Layer 4 of a small transformer language model trained on English Wikipedia (9 layers, counted from 0, width 128).
Take only the direct path to the model's output, skipping the later layers: a vector added to the residual stream pushes a token's score in proportion to its dot product with that token's output vector.

Output vectors of the tokens that the questions are about. A number n stands for (n - 500) times 0.0036.
"oon": 391,503,527,518,436,350,543,465,611,450,605,485,526,328,685,578,428,338,500,789,521,374,554,380,735,496,452,649,581,368,402,359,513,604,580,448,445,653,542,671,619,429,541,400,331,437,526,576,442,392,339,448,645,611,727,574,597,620,437,531,411,397,697,290,545,702,738,524,392,561,639,559,569,578,690,608,463,452,549,332,529,457,603,542,418,573,592,526,471,388,714,442,600,486,561,417,661,521,432,307,398,385,397,763,503,433,417,434,453,542,492,475,538,494,436,382,581,471,346,558,301,521,455,781,576,648,587,587
"onia": 571,432,411,508,511,318,469,524,523,329,525,607,500,461,527,420,555,385,500,826,630,568,433,504,625,504,565,514,789,457,461,415,638,503,469,553,372,392,487,494,506,493,635,378,441,542,510,413,395,478,335,471,435,570,424,684,464,643,670,401,418,313,764,522,464,561,385,712,495,534,713,397,362,590,390,468,671,619,461,475,624,345,423,741,558,647,641,542,549,464,619,450,678,429,504,639,512,536,385,387,324,480,342,420,474,447,294,494,562,616,575,579,497,758,314,735,417,549,568,628,338,671,410,716,555,748,301,478
"omet": 547,396,605,290,527,444,744,390,454,337,485,543,515,626,651,541,680,387,500,736,489,697,761,477,569,558,646,555,455,272,470,549,576,422,756,503,481,434,636,367,533,563,643,648,428,520,650,484,305,447,594,483,614,552,605,550,330,573,508,547,521,347,739,547,436,516,545,457,505,443,721,407,539,595,493,374,554,370,429,496,504,394,591,618,471,487,240,354,426,380,566,424,500,606,373,552,452,511,484,388,512,469,597,652,391,558,507,354,604,591,517,642,431,381,430,609,735,336,427,533,676,772,425,621,536,655,309,555
",": 510,568,548,382,494,612,423,454,481,787,547,459,549,440,343,533,523,603,500,492,416,655,482,531,537,407,532,403,360,444,648,592,473,529,483,424,578,589,439,474,532,523,614,495,580,466,587,614,647,561,505,486,521,529,633,418,647,567,460,424,537,627,315,525,500,440,464,611,382,472,423,550,573,526,272,384,466,493,577,479,488,592,587,416,610,614,636,688,683,670,305,487,440,672,633,405,512,419,242,462,520,531,514,458,424,415,588,479,319,551,321,405,532,658,515,422,422,466,687,478,480,454,636,339,576,364,576,366
"kee": 384,557,269,908,559,612,562,806,508,193,117,598,577,844,583,671,381,471,500,870,336,364,202,288,600,545,537,525,380,555,198,687,447,446,605,584,549,192,396,577,537,608,202,594,546,529,449,444,482,488,517,528,488,598,199,428,325,584,516,696,458,381,552,432,598,348,622,263,657,701,609,533,340,312,433,521,665,304,515,291,703,352,583,415,560,524,283,485,394,209,454,512,564,476,510,250,534,453,565,462,76,530,479,533,428,485,436,301,602,515,387,384,525,536,528,552,588,505,186,326,263,637,240,388,530,681,472,644
"agan": 518,335,367,742,663,378,303,532,523,254,578,832,403,436,432,598,564,336,500,721,392,679,589,496,634,488,404,562,333,571,552,563,385,541,561,453,358,367,675,568,522,527,675,428,520,557,490,587,505,509,634,589,540,556,387,389,546,561,572,395,599,341,674,567,578,817,399,524,422,645,588,494,453,452,434,584,537,477,392,354,388,674,456,654,380,326,373,350,513,539,644,472,546,482,364,476,673,357,584,587,440,393,653,551,720,462,662,563,561,488,529,550,397,530,439,567,345,600,326,373,548,713,653,672,474,567,437,459
";\n": 238,429,572,628,605,639,553,513,561,523,559,650,513,312,521,517,607,500,500,749,298,269,451,516,511,663,159,491,707,516,607,337,373,377,612,571,360,564,617,312,556,466,493,287,471,493,471,609,630,338,659,513,503,583,538,619,375,514,389,585,548,556,347,459,384,371,552,481,610,643,578,415,481,167,403,482,479,490,525,358,484,541,321,598,484,596,504,475,630,249,553,415,496,630,418,623,451,746,306,525,425,515,367,416,593,454,301,472,553,356,555,555,525,638,568,610,662,701,633,158,663,534,554,401,493,386,333,636
"our": 651,687,561,626,325,322,490,623,527,408,557,496,483,508,482,595,494,381,500,689,439,608,549,490,410,536,571,490,481,583,497,445,428,491,386,575,419,527,512,375,347,435,569,503,544,709,626,424,406,460,448,584,274,485,671,583,520,748,398,470,574,424,534,779,383,719,756,451,466,558,426,481,475,561,500,579,456,584,619,540,490,478,482,699,530,433,293,454,632,357,482,477,328,559,453,323,401,301,629,473,478,337,368,459,306,433,517,649,679,728,589,654,570,489,581,528,624,455,457,466,577,552,483,510,631,403,513,542
"ing": 506,433,365,452,331,554,668,445,478,703,535,466,681,597,846,497,605,553,500,665,443,633,558,379,333,374,487,420,332,591,548,485,384,591,314,486,541,430,500,610,283,537,500,283,535,531,420,531,254,506,458,529,378,537,620,371,423,675,353,514,434,303,669,434,555,222,566,410,407,515,569,520,532,530,359,440,335,463,451,370,500,407,547,732,469,411,566,693,494,423,465,552,442,591,719,550,644,472,632,465,653,398,333,325,443,552,598,309,544,538,533,331,506,479,675,668,471,559,423,651,500,473,718,458,644,692,573,431
"acks": 645,493,515,427,284,407,389,517,349,243,523,632,584,616,722,503,477,424,500,778,477,496,637,548,528,491,469,553,738,658,486,669,628,434,540,506,394,525,395,510,357,744,545,468,331,542,596,378,431,646,700,484,433,503,562,386,369,451,557,511,538,408,536,610,586,693,500,588,580,561,500,621,430,302,600,584,365,623,458,512,484,208,521,534,353,442,398,447,543,397,646,402,315,560,407,464,519,441,304,496,461,380,408,563,348,381,635,258,459,404,676,539,574,573,579,667,827,403,330,507,485,712,604,816,126,660,369,503
"pe": 394,482,461,496,599,497,426,711,399,409,526,571,398,345,508,481,497,437,500,735,597,216,396,508,430,437,298,466,493,655,500,243,597,218,511,515,543,638,652,371,483,611,407,671,439,397,452,481,448,395,480,432,478,497,575,527,423,523,626,631,558,260,420,385,592,550,262,686,445,545,509,527,512,436,587,554,448,322,472,637,625,378,536,532,628,772,316,394,609,372,387,606,585,362,727,416,427,395,508,647,546,378,741,598,251,594,577,394,535,604,608,823,329,487,395,389,497,368,441,598,532,458,577,534,480,603,540,668
"iminated": 403,425,666,779,481,494,668,568,588,251,511,683,360,608,572,522,586,363,500,713,507,398,522,459,487,663,403,459,604,446,367,399,605,574,650,500,262,497,567,322,568,420,429,374,264,596,372,362,399,432,394,620,516,462,355,385,511,487,728,486,367,445,474,549,450,667,646,581,563,644,620,279,591,500,648,562,469,567,383,284,416,388,349,418,581,387,581,508,434,575,490,522,520,452,366,418,601,507,454,464,540,527,437,734,709,580,329,442,411,551,767,727,595,383,547,520,488,654,514,549,396,587,320,623,359,500,521,449
" PD": 542,564,574,480,552,533,537,525,392,310,282,558,634,442,445,481,563,448,500,509,636,418,413,443,428,555,425,493,599,580,427,590,567,361,469,540,442,438,518,550,486,497,477,319,471,302,621,458,434,337,503,463,642,452,308,444,522,450,722,503,529,506,582,464,580,438,339,313,746,464,584,438,571,491,500,567,716,448,375,494,395,345,523,570,331,570,579,432,459,576,581,483,494,693,282,505,577,640,659,733,629,500,435,602,547,469,398,451,617,410,541,497,468,746,454,584,479,298,526,391,599,441,464,597,301,662,452,500
"urity": 514,455,451,699,487,588,704,518,651,329,484,597,480,656,626,303,463,331,500,767,468,354,594,389,709,612,405,371,519,744,349,607,640,447,387,598,363,450,566,503,482,355,504,442,442,532,638,218,530,442,660,503,620,726,487,707,335,590,531,679,568,515,791,439,398,549,399,601,552,569,652,377,571,553,541,726,565,404,427,357,246,399,528,560,535,490,314,663,787,597,624,572,533,500,293,423,591,680,487,643,482,381,667,488,565,429,575,373,678,333,528,559,277,554,592,593,559,475,567,369,268,521,401,512,298,628,508,437
"ention": 625,337,489,400,541,441,595,913,648,291,572,395,579,773,730,415,481,429,500,804,408,442,532,658,415,481,564,477,719,772,531,579,623,497,457,531,296,500,691,553,268,401,432,367,275,561,556,447,427,438,794,492,355,629,455,755,364,383,414,739,384,601,395,510,493,663,482,384,606,517,632,482,544,471,703,452,404,574,496,599,682,332,446,603,341,550,414,416,591,368,620,507,420,528,558,372,563,519,537,253,589,400,545,523,479,444,636,517,613,393,650,511,245,379,604,553,469,492,341,650,533,507,428,676,455,441,417,466
"ism": 366,520,453,482,354,512,456,516,443,621,434,485,555,475,734,485,617,319,500,741,723,590,627,558,688,496,446,476,715,371,398,551,417,450,450,610,408,443,621,817,481,422,431,365,658,456,445,430,429,554,381,483,552,674,563,545,549,589,433,593,604,473,536,545,226,480,288,600,464,518,435,425,457,534,460,424,558,380,337,286,507,484,403,728,565,669,513,478,487,580,717,388,529,446,309,506,670,574,534,392,711,490,519,432,675,585,663,584,547,530,374,581,551,524,500,454,572,507,259,394,314,391,485,754,462,414,479,603
"mer": 531,178,517,437,372,470,311,484,439,536,746,654,394,585,485,406,482,622,500,695,482,533,533,566,585,506,351,462,337,437,314,471,647,414,681,579,596,574,556,574,421,613,576,529,514,509,584,509,540,436,565,553,604,452,237,438,588,740,800,580,515,147,482,494,451,476,540,618,474,718,627,517,520,412,442,471,512,575,710,355,248,527,393,527,514,534,281,683,581,568,598,509,503,280,446,467,529,553,766,462,362,361,523,550,696,541,486,532,594,523,570,578,490,427,324,391,567,474,556,426,626,417,530,518,365,508,462,666
"ourn": 463,547,419,573,467,384,419,646,312,178,259,247,305,472,598,418,362,493,500,685,453,515,608,468,634,489,503,503,470,668,483,739,648,645,398,405,375,549,350,701,125,452,641,358,547,541,556,477,534,395,627,435,537,512,341,736,344,503,509,761,528,412,720,602,546,713,729,474,528,664,552,485,459,396,449,423,376,303,367,592,692,457,346,658,351,463,489,480,599,318,673,383,458,695,366,432,427,477,574,451,406,399,454,449,696,394,519,438,493,488,630,581,343,609,523,486,640,516,385,356,522,580,589,674,462,573,462,490
"ilities": 531,676,293,546,401,545,690,456,532,316,583,481,387,721,687,285,293,559,500,749,442,525,468,353,449,660,336,339,741,474,352,683,429,587,521,351,579,456,529,657,263,530,591,305,424,567,395,354,208,360,719,635,641,457,472,621,229,695,500,431,583,605,509,591,638,415,529,474,571,554,549,419,554,568,486,672,423,539,276,412,230,446,496,533,379,523,339,463,593,315,650,534,318,363,332,392,645,771,595,607,475,318,443,469,668,602,552,394,668,486,546,566,212,621,366,368,456,629,276,270,419,683,242,695,652,736,539,379
"DST": 305,422,289,543,795,386,529,454,625,153,306,402,334,757,701,474,299,564,500,951,598,287,362,175,404,483,351,457,687,907,176,627,649,427,728,627,548,230,524,611,518,455,367,373,550,532,416,420,409,215,627,604,389,700,462,744,515,620,766,907,424,378,505,553,688,471,635,379,651,504,696,361,374,189,579,760,318,546,213,536,599,433,418,555,380,572,558,19,321,523,702,398,730,341,316,573,572,485,632,343,489,356,542,453,388,457,302,336,666,506,571,720,463,469,754,356,487,414,663,364,549,624,447,634,267,420,495,673
"rastructure": 549,280,325,560,484,304,598,577,555,253,455,702,497,573,617,399,302,463,500,773,573,579,378,270,456,714,389,422,628,663,338,685,582,381,356,528,468,382,698,437,630,574,490,419,516,602,378,275,447,503,518,396,464,723,496,497,617,493,565,451,534,486,539,650,651,466,493,316,690,530,641,439,528,500,820,569,695,633,451,569,457,500,575,657,491,533,346,452,371,386,657,536,601,504,583,551,400,485,373,483,504,393,559,697,593,492,394,531,700,549,659,649,296,451,512,664,330,484,287,388,570,688,369,496,393,534,391,497
" earth": 374,529,474,720,761,506,620,424,577,500,534,705,582,658,432,520,327,410,500,523,510,455,662,426,606,452,569,464,529,739,436,728,536,527,596,494,290,414,595,403,412,418,461,572,639,388,444,344,552,599,606,551,456,515,529,711,517,552,542,663,358,336,625,453,456,523,484,407,724,518,584,486,489,376,507,684,639,467,390,473,417,331,591,460,388,304,414,393,522,485,485,321,534,504,356,400,561,476,536,417,330,500,686,576,506,511,524,443,726,489,417,507,395,622,356,725,634,557,392,366,555,485,310,592,639,576,594,419
"gen": 661,384,628,379,496,458,571,467,584,345,515,559,420,589,386,325,592,556,500,700,616,468,419,334,503,458,503,381,461,374,571,531,646,333,563,515,633,331,604,536,533,543,341,534,518,367,221,594,273,408,767,677,568,329,105,701,187,641,542,577,399,408,534,497,387,504,553,438,473,552,624,444,390,461,515,584,484,624,657,407,439,399,507,528,446,529,329,453,439,290,440,426,541,196,496,519,402,582,536,621,459,570,582,568,682,590,434,576,699,620,694,556,328,675,221,570,457,500,515,497,407,484,570,414,422,442,592,483

Each question shows what one neuron of this layer's MLP adds at an activation of 1. A number n stands for (n - 500) times 0.0011.

n443: 483,511,592,535,583,533,529,538,587,522,396,540,502,609,456,522,389,486,687,562,575,568,521,464,648,552,506,432,513,434,475,441,478,527,500,486,435,437,340,546,537,531,563,536,560,661,631,474,544,549,405,561,467,589,562,428,510,553,498,397,407,590,419,558,446,482,518,465,562,533,496,460,385,477,488,515,448,512,520,428,524,451,458,524,399,517,485,562,449,352,523,418,452,466,357,514,507,455,472,556,656,537,445,546,543,492,604,554,455,409,601,486,530,530,536,511,532,525,576,479,457,550,502,522,441,421,594,527
Pushed down most: "pe"

n379: 556,502,496,626,518,510,469,486,671,349,406,566,460,415,459,458,614,474,747,465,557,590,435,628,559,500,321,493,438,543,509,486,633,486,487,436,466,468,438,526,429,415,494,576,487,540,418,569,514,423,579,427,526,567,544,476,577,527,430,467,510,510,449,443,544,574,451,546,489,419,562,455,492,600,511,520,526,443,404,525,526,587,622,498,557,524,486,618,488,472,449,528,320,477,480,401,490,389,480,498,392,405,642,508,593,547,500,416,525,502,584,467,419,443,480,506,522,521,540,494,611,446,394,518,482,623,418,360
Which two tokens does it push up most, strongest first? "agan", "urity"

n187: 504,398,446,422,521,587,327,471,493,430,535,585,416,416,438,504,452,527,444,515,409,462,458,498,582,502,463,424,568,456,444,441,431,640,477,523,455,511,480,506,573,491,496,424,511,434,523,481,515,434,456,523,456,594,555,563,450,571,344,470,457,447,534,546,504,568,476,500,529,517,696,537,462,546,417,471,470,507,562,600,577,528,581,574,411,489,582,431,281,442,419,557,592,445,525,361,486,451,453,430,582,583,381,397,532,455,526,415,343,573,545,217,431,591,504,504,407,471,517,552,612,591,451,494,405,549,589,482
Which of these tokens does it push up most? "onia"

n333: 496,590,591,480,580,531,427,574,462,602,524,507,454,347,469,646,425,523,517,586,604,530,528,350,686,609,479,634,507,540,505,460,332,670,453,475,534,534,495,588,529,471,492,445,384,465,470,457,483,401,471,480,426,396,524,546,498,396,440,495,478,401,384,417,424,421,378,375,452,469,410,491,583,550,488,507,686,446,562,546,536,468,640,500,517,554,565,571,455,505,398,555,440,453,616,460,415,614,481,483,472,502,500,540,436,367,576,534,451,496,611,498,537,415,596,462,524,431,447,612,519,491,546,565,470,527,507,496
Which three tokens does it push up most, strongest first? "oon", "pe", ","

n81: 500,577,525,560,368,460,614,507,572,567,438,587,624,310,468,403,524,604,572,647,518,429,601,424,582,506,510,376,614,519,411,411,557,583,369,623,412,703,553,449,488,463,472,523,604,468,358,423,626,571,369,533,505,448,539,434,540,426,438,474,553,525,585,453,535,618,616,490,627,433,603,426,538,623,362,458,572,374,537,636,529,498,410,390,535,517,521,453,500,503,573,513,698,516,528,407,553,519,475,393,459,608,437,516,486,474,412,446,600,660,576,503,538,609,479,507,347,371,606,507,548,437,448,580,446,451,452,569
Which two tokens does it push up most, strongest first? "onia", "oon"

n386: 453,494,450,561,657,617,563,466,522,529,494,633,500,597,408,403,431,504,692,407,457,457,467,618,618,536,453,502,581,516,413,560,338,500,465,382,388,337,363,363,457,453,405,469,569,518,582,469,537,480,408,429,473,595,573,652,458,397,442,563,561,436,541,539,434,502,498,524,569,591,467,520,523,566,482,463,498,566,466,504,513,462,599,602,484,446,469,529,492,473,540,498,482,392,605,581,476,596,568,483,489,542,522,537,556,578,488,428,502,552,429,470,459,603,408,533,619,565,397,387,569,491,438,479,541,609,569,554
Which of these tokens does it push up most? " earth"

n609: 542,568,474,597,475,559,456,490,568,690,592,425,395,494,541,525,368,475,496,564,502,600,460,589,500,512,421,537,416,506,478,421,439,545,447,504,362,607,471,477,528,552,411,500,372,386,376,511,446,493,420,455,538,572,414,590,516,510,626,541,498,513,518,401,423,674,621,500,466,447,547,453,508,547,460,486,373,462,420,434,697,455,627,521,355,449,473,467,511,500,466,475,525,579,414,427,467,464,532,502,591,423,539,465,513,494,446,485,597,721,578,512,507,522,565,476,426,522,533,447,502,417,454,394,506,564,642,520
Which of these tokens does it push up most? "oon"

n576: 511,509,498,500,369,609,377,405,460,428,502,549,488,465,448,570,412,333,349,477,431,494,498,520,576,336,512,397,502,576,585,401,559,505,616,416,498,514,505,480,429,521,662,633,615,331,571,502,444,510,444,483,403,345,446,606,511,471,500,495,502,514,451,643,527,592,547,317,497,513,510,337,614,566,415,538,579,358,485,474,479,551,576,406,423,397,574,471,398,505,351,371,530,544,520,634,493,528,498,555,500,438,502,504,573,371,502,375,419,463,493,548,434,565,518,513,505,452,281,534,525,481,332,473,613,435,461,498
Which two tokens does it push up most, strongest first? " earth", "ourn"

n698: 494,583,512,593,452,491,539,606,434,446,502,539,414,575,515,420,541,549,300,321,498,520,510,594,706,556,405,498,494,541,486,513,527,435,473,551,545,538,458,452,570,445,529,395,486,467,671,583,467,496,430,496,490,601,492,508,490,463,547,514,442,306,578,560,488,431,514,498,363,521,476,477,458,625,560,507,539,507,592,457,451,570,459,598,433,511,463,438,410,431,537,495,404,413,442,429,422,543,535,559,453,487,556,527,534,596,630,293,514,584,536,437,575,653,593,353,409,496,538,349,557,484,572,469,521,423,586,414
Which of these tokens does it push up most? "mer"

n463: 549,452,467,475,581,437,500,442,424,664,524,454,500,422,504,462,574,402,621,426,568,520,484,604,389,622,479,441,502,683,490,623,423,432,627,385,625,487,600,532,555,504,422,430,599,533,564,398,602,448,540,559,498,419,351,542,422,510,416,444,633,533,399,494,500,387,464,533,471,456,643,463,607,426,524,488,433,518,492,489,506,463,407,453,614,476,483,460,524,470,644,491,488,395,492,444,394,530,559,500,598,389,504,540,466,593,565,581,531,461,545,493,369,404,399,484,435,581,402,489,463,573,471,498,417,640,500,368
Which of these tokens does it push up most? "ilities"

n350: 538,520,438,406,451,545,426,494,480,523,513,587,458,433,515,385,526,438,453,515,304,524,431,512,422,555,468,552,583,548,400,625,512,577,486,547,482,485,602,651,515,400,653,451,472,452,539,347,534,525,548,464,436,446,490,449,484,394,484,583,524,575,504,599,502,493,536,462,480,584,538,491,562,381,506,617,542,312,494,515,452,361,495,492,652,593,403,546,515,530,483,589,514,372,406,547,488,420,447,620,493,597,494,544,449,485,561,302,426,573,519,531,569,504,448,459,506,547,464,401,517,566,413,657,370,483,392,411
Which of these tokens does it push up most? "acks"

n49: 546,538,490,513,541,620,454,484,402,444,431,598,663,658,554,438,445,507,420,560,500,385,510,504,508,440,484,454,470,496,483,434,552,583,474,518,473,535,573,377,509,621,539,593,659,507,538,389,625,467,504,385,504,454,534,430,401,486,438,437,536,468,496,535,557,591,486,552,391,492,597,554,544,523,593,533,543,579,411,500,440,456,617,446,559,563,547,557,691,475,583,475,477,502,537,447,579,401,355,517,544,445,351,518,404,607,569,593,410,444,473,410,543,558,559,455,508,493,531,555,536,627,660,531,481,488,567,548
Pushed down most: "gen"

n116: 561,387,611,560,684,586,357,527,434,441,410,502,460,509,436,434,380,563,137,586,545,415,517,526,472,436,385,432,456,623,391,520,540,561,360,524,575,541,561,381,535,550,340,658,456,523,544,571,520,464,614,493,441,340,489,416,470,576,509,490,523,559,565,449,531,502,352,455,412,442,529,561,354,566,543,523,596,585,580,556,468,669,584,518,685,493,525,440,523,425,500,439,510,405,498,582,578,516,401,390,549,546,471,421,365,479,576,582,533,587,363,505,487,576,456,461,493,445,538,615,562,532,443,425,436,498,578,502
Which of these tokens does it push up most? "pe"

n422: 477,582,380,502,492,355,625,493,414,530,568,530,492,574,512,475,557,475,590,436,462,486,498,498,535,437,531,434,609,559,610,445,605,534,578,594,617,563,584,536,436,432,435,544,527,470,372,547,529,514,542,560,519,540,393,554,464,524,487,596,643,520,447,562,549,551,609,496,407,572,518,477,473,529,520,539,492,443,421,394,475,471,563,460,480,403,416,532,472,511,614,419,375,547,438,469,464,422,428,585,398,533,525,588,523,449,451,465,456,523,603,633,476,568,451,442,500,451,381,385,617,444,414,565,519,517,560,442
Which of these tokens does it push up most? "ilities"

n503: 664,626,469,362,488,629,599,422,629,346,500,597,477,362,447,510,448,350,613,496,593,502,459,545,480,492,581,387,557,378,514,507,677,350,341,323,490,529,479,507,603,414,401,550,586,546,409,426,502,521,426,466,580,503,442,582,520,483,364,560,562,430,344,567,576,580,544,593,364,483,387,318,612,479,588,383,584,497,434,490,385,382,563,512,486,458,490,507,324,587,552,482,390,521,381,551,446,475,640,432,539,375,493,536,573,591,578,490,460,585,456,433,536,602,419,488,463,395,452,468,395,461,412,488,478,404,432,475
Which of these tokens does it push up most? "ism"

n602: 638,559,660,427,463,488,546,421,399,336,531,507,536,573,648,398,521,579,696,624,399,404,388,511,410,535,512,580,586,525,447,597,543,631,429,605,480,569,411,516,502,666,456,570,373,461,403,533,451,549,450,660,463,485,487,539,519,480,426,583,368,414,450,450,502,439,430,510,466,380,417,552,484,415,489,441,467,463,500,581,308,495,415,413,427,561,651,577,469,576,524,562,475,601,391,419,491,465,539,588,317,478,582,440,567,573,529,491,580,567,530,464,623,580,502,570,533,498,403,430,512,525,413,452,385,371,582,367
Which of these tokens does it push up most? "acks"

n453: 591,511,491,477,425,435,437,625,481,594,472,480,365,568,571,564,511,666,734,461,568,569,428,412,434,588,445,344,509,561,543,462,609,468,491,382,561,516,590,371,567,560,478,541,512,535,502,527,504,488,437,483,451,456,521,374,498,580,508,529,486,512,407,472,555,512,553,408,602,437,521,373,522,347,538,470,440,599,606,439,546,649,555,427,508,498,471,463,486,238,441,579,437,622,500,427,619,520,530,565,561,556,456,449,484,541,487,498,579,323,520,456,479,449,614,439,421,397,473,349,554,324,493,489,618,496,428,365
Pushed down most: "onia"

n167: 556,593,448,438,584,495,424,391,505,367,549,603,458,514,371,374,383,638,576,215,456,520,487,543,531,601,601,612,305,500,529,516,541,560,535,666,478,530,537,493,449,454,463,447,500,419,575,543,413,450,394,615,381,453,460,379,587,528,575,454,457,315,531,456,472,448,611,592,519,396,599,475,380,526,502,490,533,624,466,603,511,331,431,565,412,486,417,548,486,349,546,560,444,461,553,483,500,320,519,507,476,495,477,539,467,726,455,565,453,519,545,414,541,480,278,596,540,374,516,424,517,530,456,432,512,563,505,534
Pushed down most: "ism"

n87: 528,562,406,548,606,707,370,522,500,590,500,635,526,621,411,475,621,451,300,485,378,467,666,473,606,394,555,663,391,505,517,606,613,570,594,570,460,351,400,602,553,518,563,437,544,559,478,521,588,638,440,532,419,396,677,540,519,589,431,379,585,463,519,602,479,586,440,503,323,667,548,410,586,627,386,455,373,540,475,443,467,482,569,477,638,387,555,460,396,622,380,555,508,426,478,521,594,369,522,464,338,567,545,600,462,593,392,533,490,582,576,551,468,495,357,522,472,519,288,482,556,535,471,505,616,397,590,534
Which of these tokens does it push up most? "agan"

n200: 466,555,506,525,416,519,567,638,448,540,408,639,513,398,471,432,600,376,605,442,410,417,494,496,522,365,358,562,492,384,546,569,550,469,568,502,392,476,513,419,620,510,518,526,440,409,380,557,539,434,431,402,552,490,554,323,509,510,524,435,616,496,498,445,526,426,509,401,516,535,508,537,458,521,536,645,650,468,488,484,504,398,587,544,452,439,534,522,433,559,518,414,576,512,553,508,463,542,481,576,581,544,357,522,448,573,379,460,500,534,600,476,449,641,566,602,468,527,466,482,504,489,388,568,558,482,453,521
Which of these tokens does it push up most? " PD"

n558: 369,526,521,490,512,479,606,490,572,507,522,514,436,450,535,367,512,569,583,545,601,531,589,473,386,537,447,596,587,581,545,504,596,419,521,467,529,390,632,508,435,512,469,504,559,740,408,534,484,469,403,297,516,605,564,508,478,594,504,406,496,565,472,546,599,442,522,486,491,510,531,449,416,546,513,406,479,581,510,468,500,458,485,566,407,496,399,405,510,506,566,540,426,540,512,454,552,492,580,577,414,417,473,512,606,432,578,480,451,474,595,581,400,534,534,377,518,549,397,424,401,437,539,529,531,481,559,543
Which of these tokens does it push up most? "ilities"

n693: 500,523,537,594,538,444,596,485,470,520,530,553,472,502,490,490,619,598,647,552,469,493,484,424,531,355,556,441,547,551,500,523,573,467,457,528,561,470,608,532,520,560,424,405,605,491,512,485,569,537,445,437,470,494,504,528,495,375,522,616,576,643,516,502,461,541,603,569,498,459,607,455,471,432,568,432,465,498,457,459,459,554,517,466,450,446,528,538,603,615,584,601,508,411,532,238,450,508,495,569,516,571,598,428,465,504,565,502,456,456,577,464,449,628,515,433,459,562,637,419,614,478,482,451,450,553,596,564
Which of these tokens does it push up most? "urity"

n375: 553,555,562,405,626,482,496,581,457,443,410,472,509,556,521,498,574,611,713,492,511,531,559,557,440,510,377,540,393,522,358,620,509,482,526,445,404,474,406,432,428,415,502,432,519,558,543,532,437,417,596,450,491,534,493,541,494,475,515,417,459,511,479,440,521,575,423,563,454,549,500,455,509,526,546,543,461,493,649,436,547,539,570,562,531,652,481,582,590,557,496,517,564,502,537,385,562,465,543,424,560,484,457,495,524,481,490,474,473,427,497,494,514,553,516,454,447,556,414,491,507,593,432,500,531,476,468,440
Which two tokens does it push up most, strongest first? "ention", "ourn"

n150: 370,461,480,498,430,404,502,643,584,649,563,506,481,384,570,489,515,416,340,476,494,502,507,488,597,468,603,469,549,581,425,425,618,496,576,576,637,524,475,543,462,431,555,468,478,531,447,513,529,539,500,508,522,510,526,469,440,513,526,410,354,399,519,504,603,523,462,454,454,451,576,425,467,621,521,453,460,440,543,523,532,466,500,547,390,437,514,464,566,428,543,279,438,504,545,473,480,398,477,564,461,504,614,520,498,506,490,487,429,596,509,522,445,439,459,524,591,454,464,454,469,498,548,476,557,587,585,536
Which of these tokens does it push up most? "oon"

n574: 555,389,634,555,487,459,457,581,376,428,514,462,445,556,541,618,547,479,496,354,558,473,440,598,484,441,531,600,507,584,553,485,352,444,398,472,481,397,593,634,568,603,437,557,408,407,401,564,504,526,515,416,507,516,582,548,435,605,533,519,504,502,552,472,526,551,452,495,482,616,693,540,355,450,412,512,438,598,504,500,559,458,326,467,651,513,628,547,554,466,534,441,514,602,616,407,598,471,463,581,620,405,571,370,511,431,413,533,477,361,548,417,376,446,577,431,551,641,426,460,507,498,516,452,539,554,406,420
Pushed down most: "omet"

n322: 448,513,370,430,446,547,642,445,485,450,376,495,469,603,513,596,528,481,605,432,565,507,624,354,576,465,433,522,518,590,720,510,726,571,489,539,505,362,524,641,433,590,679,468,583,594,420,565,445,421,637,492,522,505,680,384,634,377,570,637,540,449,507,434,593,639,554,531,418,609,636,465,436,512,578,572,489,471,391,642,505,462,371,654,318,437,463,661,520,376,538,452,460,632,575,419,558,530,404,634,515,589,473,573,485,457,465,512,536,468,532,464,526,512,393,519,450,458,470,580,512,460,631,534,557,490,444,596
Which of these tokens does it push up most? "ourn"

n579: 391,537,466,473,556,473,424,563,491,510,480,476,538,478,645,431,507,477,591,534,361,498,353,496,401,595,437,529,471,356,451,568,528,411,516,527,557,388,656,547,442,547,444,477,590,450,604,426,536,466,462,383,500,606,498,491,538,397,627,591,579,424,445,608,536,614,498,645,429,534,514,632,560,441,488,507,402,477,580,412,506,461,339,509,544,533,513,492,476,571,370,338,470,467,536,550,527,474,594,528,450,393,614,381,387,441,408,429,415,571,619,507,580,554,515,404,456,539,431,500,439,666,397,434,483,468,491,460
Pushed down most: " earth"

n600: 424,573,480,422,527,509,498,522,372,432,558,529,500,571,464,557,525,555,599,666,540,515,525,603,519,433,582,582,361,589,470,463,509,494,576,582,480,527,716,504,553,560,412,498,489,598,546,477,498,513,472,424,516,474,563,577,489,528,535,476,594,494,527,661,421,502,653,481,474,488,611,498,648,506,516,429,451,526,360,546,489,625,491,500,474,504,492,441,531,428,571,511,464,546,532,433,478,465,420,512,600,457,514,437,562,465,508,580,425,648,527,541,422,510,576,348,683,603,524,421,643,404,491,547,410,410,456,553
Which of these tokens does it push up most? "our"

n347: 520,603,524,417,306,490,477,598,487,483,431,550,451,480,566,458,533,542,694,300,481,512,465,402,641,454,508,462,553,524,393,495,524,533,531,490,463,596,579,481,459,521,422,371,606,505,574,498,589,392,383,418,466,456,450,512,456,570,657,610,513,372,544,452,658,531,603,523,523,563,521,367,448,519,512,450,527,495,413,515,608,390,586,637,430,478,634,553,555,414,626,553,423,345,461,500,462,335,277,646,475,633,621,505,475,522,561,532,550,604,562,481,611,594,535,542,370,630,561,582,507,750,467,343,468,559,505,389
Which two tokens does it push up most, strongest first? "onia", "ourn"

n7: 435,600,383,576,389,587,479,613,306,611,459,581,466,536,563,594,400,500,549,392,337,547,512,500,333,538,472,498,361,526,468,411,505,487,523,567,453,568,425,623,507,470,541,569,422,551,458,400,541,533,453,453,622,557,479,543,414,466,566,488,598,554,552,496,512,574,576,554,545,532,542,373,347,438,510,529,533,456,381,507,518,469,453,535,574,482,528,489,536,600,446,505,628,534,547,405,428,487,717,489,389,611,487,571,678,438,431,502,500,542,518,536,465,569,489,552,476,594,550,396,562,498,454,422,404,648,533,543
Which of these tokens does it push up most? "kee"

n642: 361,486,285,483,611,624,485,425,638,404,531,550,524,517,644,577,389,498,622,332,447,498,555,482,429,457,535,492,500,468,704,500,485,488,549,660,411,468,386,505,507,510,391,424,493,572,657,627,516,545,663,584,435,485,451,680,545,348,541,490,555,572,518,566,590,537,632,389,463,464,500,547,586,544,482,658,467,586,550,493,455,453,550,659,468,521,486,443,422,421,531,605,407,412,409,510,577,554,523,491,429,340,559,443,568,620,518,634,578,533,549,505,470,589,502,460,540,568,442,533,467,458,396,438,400,507,408,532
Pushed down most: ","